Layer 4 of a small transformer language model trained on English Wikipedia (11 layers, counted from 0, width 64).
A neuron's activation on a vector x is SiLU(gate . x) times (in . x), where the dot is the dot product.
The model reads these tokens: " function" "s" " on" " the" " call" "back" " chain" "," " with" " the" " result" " of" " each" " call" "back" " becoming" " the" " in" "put" " for"

The vector x that enters this layer's MLP at each token. A number n stands for n times 0.04.
0 " function": 23 -4 14 5 1 -28 -16 8 14 -24 14 -1 -11 53 19 -47 -37 2 11 0 -25 -4 10 10 -23 44 0 9 -46 -7 1 -10 -34 -17 -19 -15 30 -6 -16 -4 -6 -19 -7 -7 16 -22 -8 -2 -11 11 5 -28 -6 -42 -25 -4 0 -11 -34 -11 16 29 -4 4
1 "s": 10 -11 12 16 -12 -20 -15 48 -3 -12 -11 -1 -18 67 8 -2 -5 -2 4 -5 -5 -5 11 -6 -17 7 9 36 -51 -2 -8 -3 -22 -7 -2 -5 15 -4 -13 2 -4 -25 1 17 1 -16 -7 34 -7 13 18 4 -17 -35 -19 28 4 -21 -26 6 18 24 12 -15
2 " on": -7 -10 -1 14 6 -14 -6 -4 -34 -20 4 -15 1 83 -1 11 -30 8 1 0 -20 -32 15 1 -13 24 0 13 -26 20 19 -18 -13 -30 6 -8 21 11 3 -15 22 -16 17 14 7 5 2 -15 -1 5 14 20 -6 -15 -1 -2 10 11 -5 -9 -6 19 -16 0
3 " the": -7 10 5 0 15 14 -15 -10 -14 -10 14 10 -4 90 -11 3 -7 18 4 1 -22 1 9 17 4 22 -15 7 -15 11 7 -11 -27 13 20 18 17 26 -8 0 12 -17 -19 -3 11 -12 9 -13 4 13 21 -10 1 18 -10 13 1 4 -20 -6 0 -5 -10 -10
4 " call": 19 -14 23 -2 5 -1 -16 -18 28 10 -1 0 -2 50 -35 2 -28 -10 -13 23 17 -7 -8 8 -31 7 -16 -2 -30 16 -7 14 -32 -4 -2 0 35 34 19 -34 16 -12 2 -6 16 -17 13 -16 -7 15 8 -30 -3 -28 -25 -19 -15 7 -13 -51 30 47 -27 23
5 "back": 29 -14 10 17 -11 -14 -16 15 -2 -1 2 5 -14 80 0 -12 -7 -1 -7 24 9 -1 -12 -2 -27 -4 -1 12 -43 18 -2 -10 -24 1 2 5 2 7 16 -19 -5 2 -3 -9 -2 -7 4 -22 14 8 -10 2 -5 -39 -5 0 6 -7 -4 -16 18 36 1 -10
6 " chain": 21 -2 7 11 2 -19 -18 17 -13 -4 1 8 -4 79 7 -21 -12 -7 6 25 -11 -9 7 -2 -16 0 2 -5 -56 0 -4 -3 -17 -11 -17 -3 10 13 2 -15 1 -3 0 -9 -5 -16 4 -6 0 11 -12 -13 -6 -25 -18 -3 6 -3 -1 -18 18 37 -6 10
7 ",": -1 0 6 5 0 3 -6 24 -6 10 9 -29 0 88 13 -33 -19 5 10 -6 -11 -17 14 13 -21 1 -19 0 -18 4 5 10 17 -9 9 -16 -10 -15 -15 -18 9 -4 -4 -8 -23 -31 -15 15 -5 -5 -29 2 -2 -8 -3 15 -1 7 -4 -3 0 20 -16 -29
8 " with": -16 -7 -4 8 -14 -3 -5 -7 -10 -8 -11 -6 4 91 -9 4 -23 9 -5 -2 5 -24 9 13 10 -9 0 6 -9 23 31 -11 -12 -25 5 0 12 19 -1 -33 25 2 -7 7 11 8 4 -12 -19 11 7 11 -8 18 -17 -3 5 22 -7 -4 -14 16 -11 -2
9 " the": -10 13 -1 -4 12 23 -13 -10 -4 -4 10 3 -3 93 -8 -10 -6 11 1 4 -20 -5 5 19 11 16 -9 3 -9 5 6 -15 -21 16 16 12 6 31 -8 4 12 -6 -21 -2 9 -9 13 -15 -8 13 23 -12 -4 17 -11 10 1 8 -11 -12 -8 -14 -5 -7
10 " result": 31 -26 15 9 -4 15 1 17 26 -11 -8 -15 -2 70 3 -32 -23 5 -11 13 -18 -5 33 10 14 5 -4 -4 -11 -16 20 10 -25 15 4 8 24 16 -31 -37 -18 -20 -16 1 15 -9 5 28 20 6 -16 -37 -12 -3 -22 -6 12 4 -18 -8 20 31 16 14
11 " of": -12 -18 -4 25 -6 -24 1 10 -14 -2 1 -14 4 87 14 -11 -21 9 -9 -8 -16 -23 17 8 1 9 -5 12 -9 18 34 1 14 -30 -5 0 16 14 -2 -33 18 5 2 3 16 23 -2 -14 19 20 4 8 -6 1 17 6 -3 14 -16 -1 14 10 -7 12
12 " each": -8 22 3 11 11 10 -9 21 16 -9 7 12 0 72 -16 -23 -1 29 0 7 -11 -24 28 12 3 -21 2 -1 -5 8 12 13 -34 22 -6 43 9 24 -14 -28 1 -22 -39 -3 5 1 2 2 -9 14 32 -41 17 2 -24 20 0 -5 -28 -2 2 24 -22 12
13 " call": 25 -15 20 -4 2 -1 -16 -20 31 6 -12 -6 -2 47 -26 4 -34 -10 -16 20 20 -3 -1 12 -29 6 -16 -4 -20 10 2 12 -28 -8 -7 -5 40 34 13 -39 7 1 -2 -6 25 -18 6 -15 -9 15 7 -26 -1 -50 -21 -21 -21 17 -14 -52 30 41 -24 16
14 "back": 29 -11 6 14 -17 -11 -14 15 1 2 0 6 -14 84 3 -8 -7 2 -12 28 6 -10 -13 -1 -24 -9 -3 9 -31 16 -1 -9 -20 3 -5 5 4 11 13 -27 -7 6 -7 -9 1 -6 1 -18 10 16 -12 -1 -5 -40 -8 -2 2 -2 -5 -22 20 35 -2 -3
15 " becoming": -12 -26 1 7 -8 15 -7 -1 -10 11 8 -19 6 78 3 2 -17 -7 -20 4 27 -15 28 -5 25 -12 -9 -4 3 16 26 21 -11 -30 -13 12 18 10 -16 9 28 3 -10 12 -15 15 11 2 10 -13 -5 -15 -10 -19 -60 8 3 10 -24 24 -1 5 -8 29
16 " the": -9 11 1 1 5 31 -15 -5 -4 12 12 3 1 93 4 -4 -5 5 -1 4 -15 -1 9 19 6 15 -7 4 2 5 10 -16 -20 15 3 14 4 32 -6 15 13 2 -19 -2 8 -11 10 -19 -11 13 23 -14 -15 6 -22 13 -1 9 -10 -4 -4 -16 0 -7
17 " in": -15 -4 -5 -5 35 -6 5 10 29 31 -14 -22 -1 70 -6 -4 -21 -10 -10 9 -35 -27 36 30 -2 28 -36 5 -10 17 16 5 11 -7 10 10 26 -18 -3 -7 12 -22 26 7 -13 19 1 -28 2 3 -4 5 -11 30 4 -5 18 19 -16 9 8 -5 -12 30
18 "put": 28 -12 -12 28 8 11 -11 10 12 27 20 -13 -4 58 -17 1 6 7 -1 22 -22 9 -6 4 -18 15 -14 -4 -40 5 -12 -2 -50 -12 -14 4 18 14 31 -58 -12 17 -15 14 6 6 -4 -17 -14 -9 -9 -25 -12 -24 -20 14 4 7 -27 8 46 24 -19 -10
19 " for": -7 -14 5 2 3 -17 1 -1 -9 -2 7 -8 10 90 1 -4 -18 -1 -8 1 -10 -15 27 12 -10 13 -9 4 -10 9 31 7 14 -29 -4 -3 19 6 -4 -19 5 -25 -10 20 1 12 -4 -23 18 19 2 8 -16 3 5 -22 3 31 -16 4 4 -2 -8 -10

Each question shows the input weights of one neuron of the MLP. A number n stands for n times 0.012.

n70 gate: 0 -4 28 9 13 23 18 -6 -40 -27 -10 18 -18 5 0 -6 42 -4 31 17 5 -34 -3 4 -2 34 28 -1 26 -16 39 -4 -1 55 16 -12 6 -17 31 -8 -19 15 -16 9 -27 21 43 -20 -5 -5 -7 -8 24 -2 7 8 1 -19 -21 -20 38 -22 20 19
n70 in: -26 -9 -20 -1 8 8 2 -2 44 23 22 -17 13 1 -13 4 -10 -12 -4 -1 -20 14 24 -17 22 -3 6 53 -2 1 -11 26 -22 9 -6 58 7 -14 9 -18 17 -2 9 19 -13 -7 -3 16 11 5 24 -11 -8 4 -19 26 -14 -3 14 14 24 -12 -28 1
Which token does this neuron like most? 12 " each"

n139 gate: 2 1 -3 10 38 -8 3 -8 -6 -28 -8 -2 23 -5 16 40 -12 -13 33 15 -43 20 -4 3 -12 21 9 20 -5 -19 22 10 11 -15 -9 -6 26 -21 18 -21 25 18 7 -3 -24 25 22 -11 11 5 17 15 -22 -4 5 20 4 14 31 16 -37 6 46 25
n139 in: -16 -11 45 -12 39 8 1 16 -7 -24 14 5 -6 -7 6 7 -7 -21 13 -7 -12 -16 -1 12 30 -27 13 24 1 0 2 -9 -1 11 35 -25 -3 -19 -11 -6 1 -7 -14 9 -18 31 17 -9 -6 7 29 35 -27 -13 -3 5 11 -2 38 -7 -5 6 16 9
Which token does this neuron like most? 2 " on"

n124 gate: -46 14 4 -28 6 0 -20 -14 -3 -8 -29 -7 -13 -12 21 18 47 -6 10 -8 -42 15 -17 31 22 20 43 39 -4 8 43 15 15 -20 5 3 19 16 4 -3 35 28 0 -4 -1 32 17 -6 32 -31 -19 -11 5 5 56 -42 -42 2 6 -10 -27 -7 3 -33
n124 in: -5 3 -3 40 -2 -13 20 6 12 -15 -19 21 39 4 -4 -27 -20 -8 -25 -4 39 -10 -35 -4 8 5 10 -50 1 -29 9 10 -13 -2 -16 -17 -8 -16 -32 -44 -2 -24 6 13 13 -1 22 5 -21 2 20 -22 -9 -23 0 -2 12 -7 20 9 16 18 -3 12
Which token does this neuron like most? 11 " of"

n133 gate: 19 -7 44 21 9 22 -2 24 -27 38 -4 21 -15 -8 3 -6 32 -22 17 3 -15 -2 12 -53 -36 33 11 -29 8 -3 13 -8 -7 22 -35 34 -13 19 12 23 -23 -1 14 4 -27 -5 -37 13 7 -41 -12 17 -30 -7 15 -22 -8 26 5 4 -8 11 58 17
n133 in: 4 -27 -18 -11 38 -27 5 -12 21 -20 -23 9 -10 -4 -21 3 16 15 24 -3 -9 -1 12 -22 -31 -6 -38 -44 -7 6 12 37 -8 -7 -9 1 37 9 -3 28 -25 -25 -10 -4 13 20 3 -4 -15 -3 -31 26 21 -19 22 -13 -15 8 -1 20 18 12 -18 -9
On which two tokens does it fire most, strongest first? 16 " the", 9 " the"

n0 gate: -35 22 6 -23 -33 6 -6 21 10 -40 -7 0 5 -14 -4 6 -6 17 -12 -63 -14 17 20 20 27 3 34 -13 13 -17 36 -14 -5 23 26 32 5 -7 -33 0 16 -8 2 -22 8 14 5 20 -11 -44 2 -20 6 18 30 -37 -20 -10 32 -30 5 -4 35 2
n0 in: -18 16 -26 -39 22 32 3 -22 7 -6 -12 0 -7 -11 15 10 -32 -25 -27 -22 29 -27 -13 24 37 -12 -32 -26 -5 -17 19 -23 -23 -3 -4 27 20 11 -20 -23 5 -1 12 -6 -10 17 -3 1 11 -4 5 3 -6 30 27 -34 8 -15 16 6 -1 -28 2 -9
On which three tokens does it fire most, strongest first? 1 "s", 0 " function", 7 ","

n24 gate: 1 -4 8 -27 -26 23 -6 -7 -6 9 31 -18 -25 -61 -6 18 34 34 -17 5 23 25 -9 -17 -6 7 -5 -41 7 11 39 -12 -35 32 -3 40 -19 -15 11 -7 9 19 -34 2 15 37 13 31 26 -46 -4 -17 7 35 -5 -37 -19 -16 -16 -14 8 -2 -1 40
n24 in: -4 10 -3 14 -1 -5 23 -6 -10 -34 16 -5 -27 4 -13 9 -11 1 14 17 -7 -33 -7 8 -10 -31 37 -31 -19 -28 10 -23 22 -13 15 -10 -6 -12 -4 3 -6 15 10 -5 -13 2 3 -9 -49 4 -12 -31 27 -17 1 13 10 -17 22 20 14 -8 12 -15
On which two tokens does it fire most, strongest first? 4 " call", 13 " call"

n54 gate: 4 42 -19 16 20 21 -5 11 -26 7 10 8 45 -10 30 39 -11 -9 -5 -8 -23 1 -28 -8 25 1 -7 5 13 14 24 6 -17 -8 0 24 -6 -15 16 -45 30 5 -2 15 20 20 2 28 13 -1 1 -11 9 22 -1 -11 -7 -11 -22 -15 3 -53 -8 8
n54 in: 9 8 17 9 4 -1 7 -3 -32 -8 18 -15 -8 1 8 -7 -2 12 14 2 -4 26 -3 -1 8 -30 10 -6 0 3 -5 12 -8 8 12 15 -34 1 12 -47 -10 -9 -12 10 26 -12 3 16 -22 16 -9 -3 27 -8 -6 30 4 -1 -3 25 3 0 -6 -6
On which two tokens does it fire most, strongest first? 12 " each", 18 "put"

n150 gate: -23 18 -1 14 -10 16 -6 -17 32 -24 -19 -3 11 -25 -5 19 -3 49 4 12 17 -6 0 40 4 -2 -3 19 10 -7 -15 10 -9 7 -35 14 -37 -38 -53 22 11 47 -17 -11 33 -4 1 3 20 -30 10 0 -14 -1 28 -12 -2 -5 28 -38 3 -28 3 1
n150 in: -8 14 -1 1 -2 -9 -4 17 -19 5 25 21 24 13 13 11 2 -19 -9 21 -19 17 23 -2 1 17 26 -17 -14 4 32 13 6 20 3 5 5 9 1 -6 -11 -1 17 -17 -19 -2 1 -26 -28 7 -14 -9 33 -5 -12 7 13 2 -9 28 18 -1 15 -19
Which token does this neuron like most? 13 " call"

n148 gate: 42 -17 13 -16 48 -12 16 -14 -1 -8 -12 13 -10 -1 15 -22 -6 -21 67 -7 6 1 -31 -3 -32 29 4 12 -5 5 -9 12 -3 -5 -20 -18 8 -15 -1 -8 -7 5 -33 -1 -2 0 3 22 3 -15 16 -4 41 2 18 13 10 -9 -15 -24 -13 11 7 -21
n148 in: -22 7 6 -23 -26 -1 -18 13 -9 -19 -15 -11 -33 -2 23 2 -4 -5 25 0 1 -3 18 -29 -1 12 -20 -12 -7 -4 7 0 3 -2 11 -4 -13 14 11 8 -13 17 -10 -2 -37 -2 -17 32 -3 8 -10 26 22 -27 -21 8 6 -5 13 13 -17 -27 2 17
On which token does it fire most, and how strongly? 1 "s", at about 1

n83 gate: -27 12 31 -12 2 -37 -16 -4 3 -5 20 -14 -36 0 63 -11 2 -12 3 -3 -14 0 -37 -15 -16 49 -7 -7 -9 31 29 -21 -24 17 -18 3 -29 -42 -22 -4 5 7 -10 -32 3 -10 -11 -27 -5 -45 -16 25 -24 3 0 1 -11 7 6 -46 -9 -6 4 -7
n83 in: 6 -21 2 19 12 -18 -17 15 19 -21 25 0 11 0 -3 -9 18 -5 2 13 -36 -3 -30 11 22 16 -10 20 -5 4 23 12 -30 27 6 8 25 -19 -1 6 -25 -20 -13 3 17 17 24 -11 25 -2 -22 -16 -22 29 19 33 -11 5 15 -32 -46 13 -12 23
Which token does this neuron like most? 0 " function"

n159 gate: 4 38 -11 -2 -56 -22 -12 -28 -9 -53 43 -2 -30 -78 4 17 72 14 7 2 -34 -7 -65 -18 -62 26 49 -25 14 -42 32 16 -2 -18 -12 -24 11 -56 6 30 2 18 -10 -83 -28 23 31 15 27 -31 -25 37 -15 32 39 -12 -48 -48 26 -23 -6 -22 47 19
n159 in: -7 27 -8 8 -43 -14 -1 2 42 -28 26 2 -6 4 31 5 10 -9 0 9 -12 4 -20 3 0 -1 26 22 -6 -21 1 22 12 -60 7 32 -6 -12 37 -12 -3 -19 10 -5 8 -1 -5 4 23 -6 -29 -3 21 25 8 25 -23 -1 51 7 -22 0 29 -14
Which token does this neuron like most? 0 " function"

n175 gate: 15 27 6 -40 27 6 -45 13 1 2 -2 24 -45 -3 -10 20 14 -14 35 15 -22 0 29 -20 -46 15 -16 25 -8 10 -1 -1 -32 6 -49 -33 -24 -32 11 -22 9 0 -11 -10 -14 5 12 3 1 12 18 48 -20 -3 20 -35 -8 3 -20 23 -5 4 10 -4
n175 in: -27 -5 7 8 10 -12 -7 -11 28 -20 4 -8 8 1 0 5 2 2 -2 14 -1 -16 25 9 -18 9 17 16 2 0 -29 15 5 -51 -28 7 -5 -26 3 -12 22 -8 15 12 8 -5 25 -10 -12 -19 6 27 -8 -17 15 -40 -15 -10 7 -2 -25 30 10 -43
Which token does this neuron like most? 0 " function"

n35 gate: -17 11 11 24 0 -12 -49 -9 -31 8 -12 6 -16 -23 -4 27 -18 -12 14 12 -42 -1 6 -24 -15 -4 -15 -16 -7 -8 64 13 -42 -5 7 -25 -18 -16 10 8 -30 28 -10 -30 12 4 -14 31 -3 9 -9 -46 -11 17 11 -12 16 -12 -22 2 11 -27 21 -18
n35 in: -4 -8 9 14 21 -29 2 -29 -24 -1 -1 4 -32 10 33 6 -10 -13 9 -5 -24 -20 33 -17 1 13 -22 -5 -7 -7 20 11 4 -6 9 -22 -4 -16 9 15 -24 8 13 -37 -5 4 11 21 -24 -6 -4 -4 15 17 -17 0 23 -31 -16 25 7 10 13 -41
Which token does this neuron like most? 0 " function"

n94 gate: -9 2 -15 30 -23 1 -19 10 -18 15 40 -34 -2 -29 35 30 50 -10 -24 -19 13 -20 -18 40 -6 -10 7 -27 44 3 -9 3 -13 57 -1 12 5 19 -38 14 31 56 -3 9 8 1 -9 9 -12 -5 -41 -20 1 -27 17 23 -47 -29 6 19 -6 -7 9 37
n94 in: -10 35 -5 22 9 7 2 -5 23 6 22 -22 1 11 -29 17 -13 -18 11 -28 -46 18 -2 18 19 18 8 9 -4 -8 23 6 37 -1 -12 8 7 18 3 31 17 -16 -33 -22 -13 26 -30 -13 23 -15 -20 -5 -3 23 12 3 -10 15 2 -20 -5 -13 -19 9
On which token does it fire most, and how strongly? 14 "back", at about 0.51

n41 gate: -7 33 -30 -15 21 9 2 7 11 -29 11 28 -19 3 40 21 5 -48 -20 10 5 -16 4 1 13 -8 -28 20 -1 10 12 -13 8 -4 -21 -33 -17 -26 18 0 -27 34 4 11 24 5 12 16 22 -19 19 18 -2 0 -6 -5 -12 -17 -46 -7 -7 -11 15 -2
n41 in: -27 -9 6 -14 -1 2 -4 -10 -15 -12 8 -13 3 4 -35 -4 -3 -6 5 8 -24 -6 -23 -2 4 -6 -3 37 -6 7 -14 -27 3 -11 18 18 -3 37 15 6 10 -11 9 3 -19 21 4 4 -24 -19 4 15 -35 -9 -3 -22 1 6 16 -5 4 1 12 -38
On which two tokens does it fire most, strongest first? 10 " result", 12 " each"

n152 gate: 8 38 -12 -2 12 -8 5 -44 18 -11 -16 -11 18 -21 -28 -20 19 1 -24 26 11 21 -9 -10 -8 4 15 10 2 -3 21 8 9 -20 -27 -17 -4 -18 33 -5 26 -15 -30 -28 -30 -7 22 1 -11 -19 -25 -9 -13 13 -19 3 -11 -62 49 -44 -25 -11 31 -1
n152 in: 2 0 -3 -4 0 9 -16 23 -21 2 -22 -7 1 -1 -21 9 -10 8 7 -13 -10 -24 -19 5 -26 10 -6 -15 -10 -14 -3 5 -25 16 18 -14 -31 -7 -18 -7 19 -2 8 -11 -7 4 -1 -8 -7 15 1 -25 -9 -18 -16 -22 6 18 -14 -21 9 -8 -25 6
Which token does this neuron like most? 4 " call"

n34 gate: 6 2 20 -6 7 -12 -38 14 18 19 25 -11 23 -18 24 44 -16 -1 18 20 -10 3 -10 24 -22 -11 4 31 14 35 1 -9 -26 -16 -7 0 5 -34 -19 -23 6 22 -28 25 7 8 8 15 29 5 -27 11 -13 9 14 -27 3 20 -6 26 -8 7 5 -19
n34 in: -23 2 -19 33 -29 7 -1 7 -33 12 20 -11 -19 -3 5 -14 7 -7 14 -5 13 15 -4 17 -7 12 10 2 -5 -38 12 -9 3 13 9 -2 -13 39 3 18 12 10 21 1 5 24 -13 -12 -21 -9 4 -1 -2 -6 -24 5 9 -16 3 1 -16 -26 5 18
On which token does it fire most, and how strongly? 4 " call", at about 0.44

n170 gate: -31 18 5 -41 8 26 0 4 -20 2 -4 6 3 -14 4 -10 2 11 -12 -4 -1 -30 1 12 30 9 -11 4 20 2 13 -17 -12 32 16 8 9 -6 -53 -25 14 8 -22 -21 10 21 19 27 -8 -10 0 41 -28 80 14 -16 12 1 -9 -27 0 -14 9 26
n170 in: 8 -3 -37 -48 20 26 -5 -11 19 19 -32 -26 2 8 0 1 -5 -10 -13 1 14 18 -52 -17 3 -20 -39 -11 7 13 -25 -19 -21 14 19 -2 -5 -1 12 7 -14 10 -5 19 10 -13 23 13 -14 -7 -17 -8 -43 -6 -17 2 5 -5 7 -30 7 11 -13 -19
On which two tokens does it fire most, strongest first? 9 " the", 16 " the"